Layer 4 of a small transformer language model trained on English Wikipedia (17 layers, counted from 0, width 64).
Take only the direct path to the model's output, skipping the later layers: a vector added to the residual stream pushes a token's score in proportion to its dot product with that token's output vector.

Output vectors of the tokens that the questions are about. A number n stands for (n - 500) times 0.0056.
" chronology": 565 383 457 572 724 629 630 529 23 502 390 377 306 562 537 615 545 392 442 313 542 311 433 252 550 610 596 547 386 543 534 596 522 440 443 651 641 323 590 466 548 552 423 559 514 499 518 605 338 491 608 461 587 517 661 660 547 626 556 491 544 360 542 323
" Press": 529 492 351 641 503 519 451 457 340 669 481 348 502 521 565 494 567 434 452 482 523 422 424 416 527 687 516 460 484 519 466 505 463 433 472 534 521 538 591 571 425 622 494 514 565 477 526 481 542 527 506 470 618 364 565 536 458 712 466 343 478 524 459 459
")": 517 425 453 552 358 516 434 481 496 455 554 544 546 616 540 537 507 553 468 512 406 443 515 594 573 466 475 329 442 478 510 348 473 418 466 492 432 642 555 490 490 718 530 400 575 458 487 552 484 480 532 494 556 434 412 553 490 368 604 483 581 659 568 480
"toria": 513 407 531 500 669 324 541 489 355 526 604 547 471 456 491 456 361 362 383 632 605 345 364 569 404 525 762 562 407 530 429 276 587 554 651 487 512 412 625 699 431 448 456 572 547 450 496 603 667 436 527 461 574 555 509 492 531 603 505 499 458 431 353 474
" L": 502 506 504 628 449 507 479 536 469 524 514 610 509 468 522 493 486 476 528 515 453 503 479 435 614 551 534 519 483 503 465 553 492 502 505 529 564 459 453 558 410 478 557 430 502 546 517 436 451 483 501 493 440 413 550 488 451 459 576 452 551 513 465 457
" details": 544 498 500 642 575 465 579 538 457 526 456 511 435 362 568 475 348 532 249 419 567 453 387 450 664 585 534 411 446 564 498 535 397 356 453 614 510 576 569 500 549 564 455 504 590 409 517 509 560 428 478 429 461 503 618 648 584 540 471 435 589 425 464 526
"ins": 509 548 562 533 553 427 514 608 423 649 498 568 542 390 418 505 487 387 375 539 473 374 577 540 570 634 501 346 580 516 287 498 473 363 484 616 553 467 506 523 449 502 508 454 501 468 477 535 480 464 441 517 575 510 639 674 492 437 501 438 583 379 556 501
"ophytes": 603 555 395 574 574 446 533 466 289 573 307 540 317 618 453 533 372 318 322 565 580 284 357 428 648 530 760 458 217 743 332 481 510 567 567 638 669 507 711 617 439 582 237 458 750 390 471 428 490 452 550 354 761 487 581 521 497 689 417 335 696 399 519 539
"ton": 498 529 531 488 472 507 471 512 476 568 620 612 511 408 537 577 515 414 527 505 573 443 484 514 436 517 462 443 434 537 368 502 496 491 502 402 559 401 534 666 458 612 507 528 456 398 468 607 542 541 459 506 491 525 546 499 369 562 468 419 502 423 505 565
"w": 497 479 465 490 424 482 495 405 538 502 562 523 515 400 508 573 576 550 545 460 439 432 527 432 601 407 517 490 508 661 510 507 584 487 533 572 511 416 489 461 420 529 556 467 415 535 451 539 565 518 527 480 500 587 547 515 513 464 550 372 369 468 532 508
"ft": 506 607 642 573 490 398 528 484 500 585 542 561 354 488 481 472 468 473 506 521 562 395 531 461 522 559 561 434 459 418 408 487 479 577 589 620 539 454 476 449 398 483 517 479 484 500 534 619 538 249 624 418 536 507 523 702 386 615 492 303 497 553 345 538
" mph": 621 662 554 597 474 423 429 360 563 447 498 517 459 645 606 468 521 431 348 519 549 364 414 453 582 445 587 533 371 591 320 505 564 387 453 437 713 534 678 534 425 505 398 458 616 566 521 567 501 373 548 401 563 561 626 609 409 530 473 407 512 440 368 463
" ": 452 441 535 491 467 502 541 619 527 451 478 641 447 424 511 427 424 482 595 455 460 623 618 559 529 416 447 425 546 539 534 589 453 554 623 479 399 510 446 454 412 393 561 455 491 525 479 438 533 593 481 524 488 420 484 412 506 407 601 599 473 629 475 508
"t": 477 399 439 411 580 453 434 450 538 504 626 631 541 508 368 539 438 497 505 592 473 476 579 591 560 460 545 584 473 623 449 510 491 493 417 489 432 530 506 527 547 504 445 448 398 536 489 608 486 563 415 540 418 491 546 601 486 504 567 439 446 450 467 469
" Publisher": 550 433 334 639 501 486 569 455 373 658 463 522 354 523 574 442 553 486 451 453 702 358 412 333 502 694 509 523 404 477 548 458 389 480 542 561 594 401 454 538 602 599 462 514 596 360 597 466 608 396 482 392 647 499 508 559 487 690 527 407 485 519 465 436
" Label": 602 440 453 747 452 469 565 520 530 609 393 414 389 583 524 407 417 408 501 437 698 318 512 442 618 587 535 538 370 490 484 505 396 432 447 379 554 527 638 582 497 530 497 624 486 360 568 497 543 340 700 383 621 430 599 561 492 612 460 431 521 452 440 445
"itt": 515 501 528 607 364 537 616 547 438 547 496 517 501 418 488 441 552 447 486 540 556 342 419 465 548 578 451 484 531 571 434 445 458 523 416 577 511 343 547 477 372 587 497 504 545 486 497 608 511 428 426 535 625 601 586 555 394 525 523 463 573 414 423 558

Output weights of attention head 1. The head adds the sum of these rows, row i times number i of z. A number n stands for (n - 500) times 0.0014.
o0: 554 520 537 620 615 540 650 428 328 375 563 515 506 464 299 477 719 523 627 622 523 703 444 595 359 432 649 396 731 606 519 468 410 466 624 489 377 363 464 489 602 610 484 524 467 342 310 493 390 513 615 456 520 566 304 471 603 270 394 556 532 508 610 619
o1: 470 519 471 293 656 515 594 647 341 501 358 175 413 511 583 527 542 568 581 431 511 318 438 383 534 623 624 506 613 501 425 665 479 519 617 300 551 598 398 344 672 627 489 639 487 509 513 574 567 525 464 673 298 623 408 583 440 587 348 555 388 263 456 383
o2: 584 528 481 606 648 638 439 258 559 379 511 258 252 478 376 536 500 585 485 420 629 446 504 348 380 318 652 233 597 484 537 670 471 422 504 564 492 589 314 218 462 683 451 323 701 320 419 694 478 422 474 489 579 719 456 664 345 349 447 645 346 605 466 560
o3: 425 478 145 368 523 691 647 597 574 521 371 331 362 302 363 344 439 418 512 744 624 566 318 559 398 503 725 770 392 603 367 333 453 487 505 703 393 454 229 727 416 642 490 332 815 562 361 429 585 649 490 511 494 579 236 615 504 288 491 655 341 632 474 218
o4: 657 506 777 538 398 465 483 224 603 660 638 535 584 311 413 583 410 528 441 810 352 276 696 617 695 476 530 692 332 313 434 439 420 404 436 534 435 862 610 475 385 559 285 471 261 521 347 639 684 466 281 478 601 501 673 439 546 451 542 781 176 394 559 274
o5: 553 512 487 243 847 559 424 350 635 594 505 257 571 376 385 275 394 450 363 448 563 530 724 510 609 309 341 540 554 740 466 596 461 479 411 550 515 722 324 389 643 598 457 413 447 702 465 465 549 519 451 712 646 417 476 531 544 389 582 575 419 667 442 483
o6: 521 410 506 475 386 687 642 469 426 534 623 595 490 614 452 493 745 409 443 481 323 463 395 509 459 391 460 462 428 575 574 695 411 483 463 506 654 457 489 426 547 698 431 524 514 666 510 492 523 355 441 622 531 605 498 606 610 566 527 501 342 264 553 594
o7: 344 513 573 529 284 357 611 399 674 658 547 584 691 645 462 660 562 432 479 588 711 616 662 432 601 500 347 553 502 447 541 452 877 560 342 592 234 393 652 529 495 186 477 631 374 472 451 279 364 669 518 429 382 349 533 362 706 303 525 420 388 754 754 403
o8: 441 446 337 433 327 595 610 507 451 661 609 367 692 691 364 518 671 454 592 519 373 460 489 224 618 505 615 545 492 456 531 520 516 380 555 381 494 563 342 447 494 539 413 559 437 619 579 419 497 491 550 604 393 633 646 658 619 584 564 503 207 315 521 293
o9: 511 450 711 559 392 576 646 582 368 573 499 408 547 468 461 610 260 638 455 320 467 415 466 376 471 722 488 523 611 557 692 468 436 557 530 351 562 432 588 289 492 531 700 277 763 467 609 551 649 403 400 425 516 324 530 641 796 699 517 619 732 330 427 510
o10: 523 452 346 460 736 543 443 554 315 715 295 522 391 453 578 633 230 475 515 399 727 320 516 490 328 512 466 512 564 582 474 607 275 434 632 418 519 448 337 606 478 415 523 375 633 558 609 557 625 155 534 571 417 461 695 518 514 757 599 626 724 345 492 521
o11: 375 442 645 537 467 458 584 214 486 603 310 397 700 704 470 568 407 593 527 447 432 526 452 530 567 568 656 274 599 303 380 628 565 596 530 508 332 410 281 331 655 705 453 662 261 599 628 574 416 670 488 632 348 518 726 463 588 531 616 413 461 421 570 423
o12: 548 681 501 516 881 490 618 467 547 620 520 278 360 317 565 464 260 517 457 535 586 398 515 391 476 599 655 663 456 455 478 467 449 461 511 551 666 658 578 437 412 454 392 369 663 365 456 578 506 563 534 442 467 609 307 514 421 578 419 730 434 552 493 338
o13: 379 572 543 594 477 341 498 587 615 349 715 453 444 411 358 455 345 554 672 332 391 356 693 329 619 757 664 482 716 415 524 256 553 488 621 585 640 489 675 314 464 357 359 473 820 461 564 436 490 485 444 495 425 317 202 553 608 439 312 518 507 728 615 454
o14: 415 513 641 563 588 518 544 465 419 606 620 575 425 284 542 448 372 454 552 551 380 465 491 436 556 593 641 508 571 473 516 465 391 448 491 480 329 418 435 457 535 550 504 472 654 546 547 493 564 523 507 416 662 290 514 626 532 486 524 524 580 653 406 562
o15: 505 394 413 431 479 348 429 541 359 398 623 878 442 421 865 845 510 584 485 784 430 325 481 514 624 534 457 676 325 308 458 365 438 397 761 326 329 686 555 849 395 396 500 543 370 465 529 607 618 483 598 400 354 452 811 510 296 500 544 458 431 237 387 632
o16: 630 639 564 512 268 484 504 421 793 325 575 463 334 560 420 453 525 508 540 430 564 537 508 577 424 281 414 620 580 653 541 608 427 491 344 657 488 368 652 378 635 392 435 577 480 278 331 449 533 389 494 607 655 563 485 590 559 457 467 510 657 472 530 418
o17: 331 700 525 360 560 453 402 368 482 597 378 733 427 493 697 326 552 408 519 578 494 555 447 691 331 663 572 344 443 417 435 367 594 730 675 584 427 652 601 628 480 354 546 542 375 440 468 501 611 494 522 509 576 444 300 303 474 220 508 434 692 575 397 571
o18: 456 563 265 615 456 686 483 627 238 614 518 525 483 679 623 426 525 430 496 375 468 786 310 482 498 512 458 189 577 705 608 467 378 591 524 445 393 396 330 390 453 627 421 278 624 471 586 476 400 493 517 425 614 223 360 576 492 561 536 325 728 530 358 683
o19: 550 515 425 383 563 508 554 655 572 461 477 318 391 556 377 302 653 636 517 453 505 539 508 365 688 429 608 774 525 540 434 598 563 445 319 681 569 305 542 387 430 529 430 377 625 515 504 463 398 434 542 678 383 735 322 531 498 407 405 518 286 636 574 473
o20: 696 439 671 488 494 601 578 427 581 318 457 407 500 344 400 521 385 605 542 416 410 418 430 514 432 479 560 732 538 477 492 617 502 437 365 492 488 299 542 410 613 553 590 394 469 370 479 566 459 582 539 647 523 619 538 432 506 579 416 626 463 394 485 439
o21: 411 419 650 532 633 454 525 543 349 513 396 535 767 617 512 463 405 586 655 586 422 533 390 550 382 614 694 720 654 481 371 555 598 499 637 466 437 312 367 609 591 511 355 458 333 575 439 502 437 486 472 584 394 424 642 317 495 541 406 547 389 448 703 689
o22: 497 446 561 348 538 529 539 618 538 377 444 884 395 346 598 612 554 319 542 612 346 434 473 515 487 340 607 823 510 681 496 566 594 522 470 531 620 374 594 453 499 405 509 376 526 366 527 380 445 573 503 423 530 489 483 364 441 376 499 539 265 532 395 607
o23: 507 511 459 431 510 589 631 545 50 832 599 429 615 328 351 550 645 332 428 498 347 592 401 494 200 741 512 418 574 633 669 462 377 399 707 303 419 333 345 688 372 621 480 341 514 476 706 448 498 409 558 532 358 600 80 596 551 263 602 561 739 450 744 683
o24: 535 413 600 556 553 452 392 605 455 472 479 650 231 402 650 758 693 374 474 327 688 488 512 481 590 463 383 107 450 334 485 587 590 514 319 422 611 583 509 352 506 448 519 537 652 510 606 644 547 467 537 429 430 336 402 440 426 506 509 441 673 459 226 594
o25: 509 779 409 673 729 300 550 685 591 339 263 297 585 668 629 591 83 546 554 710 781 492 381 419 337 211 506 475 505 597 378 504 527 515 518 527 455 693 547 589 483 338 498 758 429 652 348 444 467 514 504 269 527 301 748 364 497 794 574 458 441 664 597 321
o26: 546 470 475 655 386 647 580 669 647 476 482 656 439 338 508 411 262 551 434 367 278 489 375 309 590 257 481 649 478 526 594 515 298 659 415 475 695 393 704 276 536 478 572 355 630 622 625 495 575 441 435 352 722 327 365 533 512 944 762 536 615 443 376 320
o27: 433 570 671 505 549 482 471 392 425 606 426 289 480 416 463 447 411 561 468 478 653 576 477 711 287 456 479 511 643 414 488 588 453 464 628 617 452 365 281 455 587 558 609 516 422 448 352 700 467 535 472 713 468 567 592 360 613 528 429 868 582 348 467 411
o28: 433 435 690 505 647 429 359 387 479 488 609 521 518 487 497 595 458 591 495 286 515 554 562 442 424 835 425 419 529 519 621 548 579 383 506 524 501 417 575 351 505 322 454 403 689 372 638 547 442 434 626 578 533 432 378 598 524 425 507 590 654 470 540 754
o29: 589 649 847 456 369 366 473 237 819 426 617 426 607 448 302 457 660 584 628 693 255 420 721 484 583 462 728 803 343 287 473 480 628 555 468 543 708 720 825 422 411 448 442 574 333 360 388 520 522 584 437 461 342 962 260 351 549 335 482 618 299 345 408 299
o30: 357 270 378 599 295 665 532 583 511 400 358 549 577 369 573 477 462 314 526 648 449 288 279 339 402 411 554 941 439 532 470 445 400 398 515 482 438 675 546 699 529 628 566 664 508 609 580 429 504 715 397 416 395 604 580 539 618 737 545 655 479 369 416 372
o31: 580 469 347 579 760 480 389 525 334 545 688 518 478 536 654 498 654 476 345 443 588 700 530 240 729 595 378 286 416 440 616 492 544 432 498 532 436 613 484 512 307 510 388 343 550 656 481 569 502 371 633 615 338 481 299 522 573 438 620 398 542 652 487 546

Each question shows a token from some text and the vector z that the head gathered there. A number n stands for (n - 500) times 0.0034.

" of": 271 286 397 406 648 529 431 456 555 446 466 616 220 450 600 737 389 463 547 415 333 364 627 640 624 425 406 608 339 419 454 434
Pushed up most: "ton"

"H": 140 208 254 566 565 549 273 535 471 411 536 433 313 485 577 801 458 618 704 389 223 145 679 529 664 528 528 458 242 257 517 624
Pushed up most: "ophytes"

" organ": 317 415 455 470 574 549 377 543 606 559 459 630 387 527 633 535 447 384 573 576 463 443 625 621 503 427 446 659 461 344 408 453
Pushed up most: "ins"

"\n": 226 408 372 624 541 603 362 404 620 489 558 488 434 474 513 736 414 447 734 466 382 87 648 597 628 387 470 539 334 277 557 597
Which of these tokens does it push down most? "w"

" supply": 271 387 471 459 573 535 403 494 584 510 406 570 303 415 552 566 516 413 653 553 370 294 628 557 612 437 526 515 347 398 403 499
Which of these tokens does it push down most? "toria"

" history": 292 362 455 424 716 511 422 342 624 566 567 493 301 416 596 676 589 300 633 413 482 234 505 574 618 412 501 685 364 342 497 513
Pushed up most: " details"

" forces": 339 246 426 444 509 440 294 584 426 538 456 525 298 540 642 638 526 453 623 515 428 398 639 566 550 464 493 643 444 293 429 460
Pushed up most: " "

"ological": 215 425 416 542 591 562 423 401 613 500 451 587 398 561 681 641 323 517 644 564 299 271 648 668 637 270 444 492 424 411 391 647
Which of these tokens does it push down most? " Label"

"ya": 358 213 322 528 460 469 175 717 455 382 445 504 153 499 526 714 461 573 594 442 259 343 686 569 575 559 367 474 290 327 372 487
Which of these tokens does it push down most? " chronology"

" invasion": 355 335 492 454 584 432 393 412 525 563 434 585 313 523 623 627 539 423 583 516 491 377 635 583 509 402 570 647 400 453 482 367
Pushed up most: "itt"

"m": 251 309 414 537 461 572 447 495 616 468 413 650 232 508 537 616 433 462 685 514 271 159 677 591 692 318 537 380 294 384 395 525
Which of these tokens does it push down most? "toria"

"==": 251 354 428 460 739 529 410 330 640 581 576 470 344 467 605 662 555 297 592 426 491 228 494 597 588 415 488 726 390 367 509 528
Pushed up most: " details"

" sub": 267 467 515 538 559 561 441 431 754 570 478 648 433 443 433 726 300 462 573 549 488 108 619 683 575 154 328 496 424 519 436 585
Which of these tokens does it push down most? "ophytes"

"ing": 146 353 387 448 605 571 419 427 561 517 510 598 264 356 620 651 425 449 670 420 350 223 587 614 696 386 550 568 308 294 469 479
Pushed up most: " Press"

",": 279 269 384 560 552 662 316 543 440 476 525 442 383 467 629 600 607 466 561 507 441 215 586 644 634 495 545 660 375 224 446 589
Pushed up most: " "

" ": 232 374 443 454 627 585 387 508 658 550 459 628 328 506 437 643 535 382 543 477 511 117 573 516 657 331 453 534 337 498 377 433
Pushed up most: ")"

" Term": 231 375 412 353 755 390 450 416 690 509 539 610 168 298 457 817 420 332 566 469 346 366 561 515 677 437 480 614 283 461 496 519
Pushed up most: "ton"

".": 204 395 382 547 574 591 350 537 593 521 496 554 420 456 545 636 460 379 691 494 341 165 574 556 684 495 522 468 342 264 423 630
Pushed up most: " Press"

" However": 204 373 357 463 597 553 407 524 615 562 462 602 329 416 576 629 468 353 703 443 361 184 623 527 669 525 625 480 218 303 542 513
Pushed up most: " Press"

" the": 207 300 386 452 522 489 340 491 578 515 429 549 229 522 634 645 475 381 621 520 407 275 699 562 591 386 622 503 360 320 522 422
Pushed up most: " L"

"The": 184 281 263 507 605 480 309 503 532 489 540 419 341 535 647 757 489 480 615 406 366 225 690 536 585 496 631 530 272 284 659 492
Pushed up most: "ophytes"

" His": 239 310 412 552 537 600 408 467 641 496 474 585 391 502 583 703 294 433 688 486 372 93 577 718 683 226 471 483 375 355 456 651
Pushed up most: ")"

"|": 141 267 339 646 612 501 278 384 504 446 533 300 397 445 604 776 494 476 629 466 369 148 674 562 585 437 553 586 275 273 635 566
Pushed up most: "ophytes"

" Dur": 103 351 357 446 643 601 406 414 551 515 536 580 297 353 606 689 446 467 653 405 350 190 580 610 712 417 562 564 306 301 465 505
Pushed up most: " Press"

" From": 147 264 331 453 676 554 362 446 488 554 463 534 284 412 614 648 600 425 631 394 395 226 576 467 708 553 686 582 268 346 464 434
Pushed up most: " Label"

" Elevation": 196 424 410 470 602 577 455 487 656 532 455 570 368 399 468 651 519 342 583 548 387 155 623 540 710 439 541 428 299 454 439 586
Pushed up most: " mph"

"ology": 253 340 505 497 501 612 402 521 580 501 421 670 301 622 668 566 342 544 665 501 240 230 625 612 695 341 413 501 404 319 280 631
Pushed up most: ")"

" at": 228 225 416 475 553 508 313 537 495 519 433 667 236 515 616 581 492 512 621 459 341 358 625 471 557 579 597 679 296 355 407 409
Pushed up most: " "

"ed": 251 304 420 524 457 540 385 524 555 501 433 606 203 464 517 581 435 461 699 479 320 209 648 594 675 382 497 468 313 315 384 487
Pushed up most: ")"

"Construction": 242 350 385 493 738 516 389 366 625 532 564 449 342 408 574 725 543 336 608 401 438 196 533 575 614 448 519 682 279 364 552 525
Pushed up most: " Label"

" Finland": 287 251 408 446 534 504 273 559 361 494 406 526 301 598 694 577 603 581 550 477 404 328 603 531 613 487 499 684 384 318 313 426
Pushed up most: " "

" April": 179 250 355 447 678 558 417 384 468 496 496 543 254 339 617 696 589 446 646 363 396 252 602 512 749 530 665 617 273 307 501 439
Pushed up most: " Label"